Layer 6 of a small transformer language model trained on English Wikipedia (12 layers, counted from 0, width 128). Numbers have three digits each and are written without spaces.
A neuron's activation on a vector x is GELU(weights . x), where the dot is the dot product.

Input weights of the MLP neurons that the questions are about. A number n stands for (n - 500) times 0.00042.
n10: 467549589344457738427401704666293799519270859500793479545444407732392651389541369312533217654354704532570659151352504414661209789380706401586518109647425597455215343436478522707732486428478380314570280470446473327605496680606258470398547627475548527450315531575486366383343478283478504377554211796466529521353500702349758576608575539596504355452635607521564543661437491547579626689432
n40: 227477334301824440447454467634700226581509524334419723736318463129885236573674774476412368595359522448536609341609473563387766477262440829324377491313603495479683658552811368637615697510546467406457491680641224203554478496740277402460561343539464454654486583572621417551164628386454390614424490362421609658376642572619611606505551718369695198589463519565601395369478350491622217593472
n68: 531496592508516585488449535488680670178589461752566389555435230360586743449657248735624563242487468690426322643392688318367749382466369537509483738598441621699715259647719340312345385564437439320473763524255453557678524530331346295422609446348529496478316517624265533530475449182437629376449491810629450342517630563516671365362633409512618406488680566460694399636468517655513546451298
n90: 517141662597442396634496578473568512479481492496504333396381472628584678393603492504315606461516526386515333397575476442447652555559711715384520592627403363570401486301468642534523429581176578553213596584593659407512410425515393311348583764323453784391564405641464623608581762355540644416467649261341556606286565434802592620454459611605703247458704562372526640300380500535664242324444
n96: 408460433463513588737421568581621712509408437668293340482424531664745548601285410786512678245448517428423576449354439094492473203469606322606465530381726583488448599333491421432631574363496736663549447525726540453689525358417463696615320552600470334518979333463416417504217355622727353448707628659827457483360325537762466367736516225366627509547535285458303500658376509598634291458473
n97: 572643312707692695621517178748545504635796513500546637678675307357446476341332555292591572487713759416412458703676530599561366419375491392448325483291524363456599407376401337454467636505328789783172612595593491233399336508574359508425636492410335333258483422328535304673630306615526471595592602474631337463784578671645363538509508188648670548483458616374492319475407462583368472737526
n101: 559426401574483683668334410568541513804649599227517529478143565324554337517653662710528143294681525607500293630434685440736491162405239643474591813669419578380721590522543405504395683579548648608488512567346530414658302426450415656453612658516300513580280348345566451290827196573309342616383397487463265488569551621601466682495468373675697434517635477335637637500414612256500359517398
n108: 399439273462367581320459391453381396449639617682302470529480709559465404403425571279581476424476442839354351683343384570569492391375682762565640343535470416332399573467589359574500475400625412310425598488553674613718485388370417602654265460627472436521451391695565417260539508872423604533612304435662330616617559507737605608521425408460480725182511698592404492742515516305396426582910
n110: 699482551462612522337549431617769733671568559439365546518419756601372415252566587612658447732500403622669615491475667419546459270270456290401606569332704460410787516354469677410415388629341285327228570419645482640391567484395492810413331500677530641319285162533253538491348549531186814589398452478652519500469472590573513346355327543923710285547642555479377673475617491268343269697464
n114: 693576787349468590833462500569482427426270359597282690400723293510354608429439578381543682579322707601141255764460537630594412726298495431414416404299726556557429419369425397764427515678406554508351566491302505789301684407410734486459202718840352317572386316460080415576505590561566482656465708562356240450547294443532523429445623531681532462550349672732185797527513495537328791673620
n153: 423539350864750388381403740515474496709618305474409504399422473636734504619525504480542225549542478417519558441354439599537388412465620534231485493500583748624611552330465473634351269512343361479396797489594500403413559386474208316433434719445746462724504485488484450516406334515335367426489409585485600677512503493574478565516604717504351477713558364511408768577213557698390596388477
n164: 190455470593452653691212575338632449842534634654359357459439406472400623594658636509746451438313479312623607578530424677521598326433725869459669574252454531214299614159639330405353613669536226755379700664513131217496406460389466552623389504624434268399396576627391577726719688469576521492450660459453641715536471434357400460396542447562309223774456435700534680462508411357606631435536
n199: 609675505293539375543430727621377654557334397320500369395524560769845272500546656442632539318387220678699662649424248518533804574470186380691421360129864579390440531807297535562558641484515783460666537333458570343690382120566477452386381598708368500368394739724253487705179500209798619600325403620324532796575274620414457371679791403270442374621500510344647514765331367514466403514323
n236: 778814666630615348128509433782422618634552405419392217537332180543664563573508527418471491486350504613419421549644100546657187587550459460519637331522238264458651525759642290296637803608404633463500449394191376529518478632644564531290579554548522741523509560212607547758437482418345653340589623352504366676569575687668257463819543376257199356536537662496399417448746609345536376447551
n243: 737118606142648551393570582536482610065182428573364448523379421769812686671586541237466729473550526472477475120408367415637572592417412504271909275603513656581352462605532514370603524634583711381294534558448607425468553305355305284338354355390582537429322314461542297640523532752555411496620595398765565460731370710536692727236496540714460533567631481430575655460784555634518505393444
n246: 563641398443500536415404413406299286521553661398582455299377440479592566540744754496398476358726542525714656354223773559523388484663524488629548411608668425577420522619484492446496550393257558387318385477601628658476401582546272554622511661686402401724387492609330562376594488267257576379507522339458686691767641334334677667395333690680434355376504346598633542709436429349283318423565

Each question shows a token from some text and the vector x that enters the MLP there. A number n stands for (n - 500) times 0.01.

"0": 510518303528291699280456413457412744471546312666628418511644437405394348534305603767441584706312559441623418476667412558678415497365589547478556745571522383433524589292498574524558329357632689610486499515392775514656381702669487318500618407464626633626415389549453500371508494354706474484454610529476369333525578524519458464561446556256502558665365243518559478297594441695296401533523
The neuron with the highest activation: n97

"he": 505610289281466645422490418362494612339567400374581705680505471443438599517413534650458559760485540421566582470825631589641548555501297417587561816444461458579331431360484611510240358609443818475417444441501689601448334412678498497681454547491517557590402467351642672347426461493330626427398504434495369365619534325606566400652402499356542500514461335554660586332523574702360238341544
The neuron with the highest activation: n246

"im": 446619227389447464436324618508482566409771558468868510785594460261443416545364641645498535555495488498619561452602575502511448723453442470516584669583456504461419613505662515253343260340517813610553736363485638442256535520742484525568543641330388638642345395446608517267465488335513416528402421370552439586468483550552458406732452561435515549609532290559428462480538511565315372284460
Which neuron fires most, and how strongly? n101, at about 0.67

" S": 390400515402408543321447555553362705447539549402592670564753541250517411434164464709460734690294370543488295495838454606456525493545418390555429692605568373468512457571474458507388399505540699610601374502288703527685428512437532395451434458552388445397408366403348654452615478299626478472424515584678522680469498461380539540602605559347388708595463355750625559444628408532605241439534
The two highest activations, in order: n199, n68

" R": 438317377352303534306442536524413516405650651513715602430756450302335305340378569788427703741408406484525429431711401677441506721434649504564674678539595397496473486690538598468333264589593453634575275371437575483611457565420529574614351390591447521596482334318382554402563424363636424543599485598601409456310368496575493458665475593348355556722501513644451487479716438498466329490619
The two highest activations, in order: n108, n114

"d": 335380323579448696324514573607361561378615399470714604572549446370527382466191450594433620543498351592742530443680514564333542549395612400497570786459556358476527631483513638516579309624440577676457567373137685716393507770483338489635575527424335557575494281409591521401592456495495400611507578561542397418481408423595523537565408442314411537593393314651704389525640414483341367430750
The three highest activations, in order: n97, n108, n101

" He": 345543482341210519454420517378426557422813473414532706546684468500607411484473450476628646611448272544489490616597500548502685562504397452545461767322518566489441567531534521429337190570487579521422375437536648666387383504497517461678286318401653666608454469245479713480491422589594391473459555536586496461367480342468580552619529551226378541743348297565590658543789520709371359424537
The neuron with the highest activation: n199

" B": 453371394402333720345551522523396608492571633509527713610842455345509384412287504714519608585481462603515362405744451483548582768516535418567435729530528350398563418666484515523407296553434630652594328644427607476583331362525575437473294386477527526444365308301457699499622595308683579529467475651646415472548531489478504548592573469309356430551402379720623546425403366607428141451651
The three highest activations, in order: n199, n97, n68

" the": 453561523382449670419520577499461660489528351578762757510702633445429579462318558627395545735422344468604541348609386629527451443473595327486464761521522516503480590493561522501442323412341642460666474467265436598681438298612608375403400548344370455677321191461644708505429484419712485452399476505598436405564673333477604461663510427559304549487504296535607805369596425590296406342518
The two highest activations, in order: n153, n114

"her": 487383355365428576364637585294462667435561404457672709700632569477488601434374588662568654720308456499423556405602464534484503513494391369497610658550481406471482611607529595394344298566518824554326521500348522477482463482743587548509478610192546602566375532481665635558414531420657295494412568344479290465680557350497562638618482268412375693744388175449558631336558310548411447428501
Which neuron fires most, and how strongly? n243, at about 0.77

"n": 311574332614399698186415477564377634388451417505627617354718395439490308535408757685426522746532438350585635451627592545287581424420516352527513525497621398400378527559337549509505422621460659731501458420495603564529547752550540504635378569316349435612372450396578590537595471427496469609574535549368575506568485343560288634741347526240324537685550294548548661377599335560326620353601
The neuron with the highest activation: n246

" A": 460317484418408742383520620671273650550602558506590551603669486291243417329325466713429674709347356508640499494694464613503548519437549425480514762550626412440527428604619559709437279674574537568516492534354557521605397547511403426525280303622414511563285231398465554378617332461648442605575526518559413466365490356456544550545531596341328471557571345793495719338611494489486377359609
Which neuron fires most, and how strongly? n114, at about 0.75

" st": 429469415284258576438506498345262736466451510720780505716634521495484403547270531611408561678487400398611561532676475754530628620359594331500577664546392232448528534560490556406445454465568627498565353529306537501588389458602635668613375419520307603630387344428557619574497566428417495555342582510603326146404572543432401542703513572426468562517362420626574540516656429663373327279663
Which neuron fires most, and how strongly? n236, at about 0.24

"b": 325402273477312691310572445392584610494442601535606575709548304430507432567263480715370656720523507559622488275700472328619505669479497405443575800605592378375555450447516582609577404470544719621556419515473668461484426507830419449590398477363520524526411440354721644381451549333544722573527584567435370305526422507522436504580430563302494538525356340631640465529376416645395157355593
The three highest activations, in order: n40, n96, n90

"er": 448541292477257543228665627492439752538588518394768563815511601554506545518223438603453588525289422489614381364618537563337487321371628462461590679609504331491338637397652621345225438721454704521426528462512520425633568497625481422540572393558584493485401607421609621385588611433573582451317632534473455444480495448346531457671370621361537522689432259666490706332559413549412445309490
The two highest activations, in order: n164, n90

" W": 284434421402427673429431473381426566338587610629570689574914386436469455450348475640492646537313279451538418542711402554483586665400560420652509645512410317399479475697431562401417376549419505581603541584389696539629427571490605610501270479590640561550271339314487555484504473469577469456455489529549393548275373422441669396679516560211493574663474267806553640484737536566443319496477
The two highest activations, in order: n114, n68

"et": 404492187476428620334476542371415618580618468519659515793586650383372423403247632614427703867527466410542526371661559427453581442356262486333455720471487333564467566480528619424533481543497734592450500594443570399566279614632584612588509415368470637609377440364626628418451667405613520443454653660464466408580413394383536472539386751239659525497587454608717400311365426555440401290513
The two highest activations, in order: n40, n97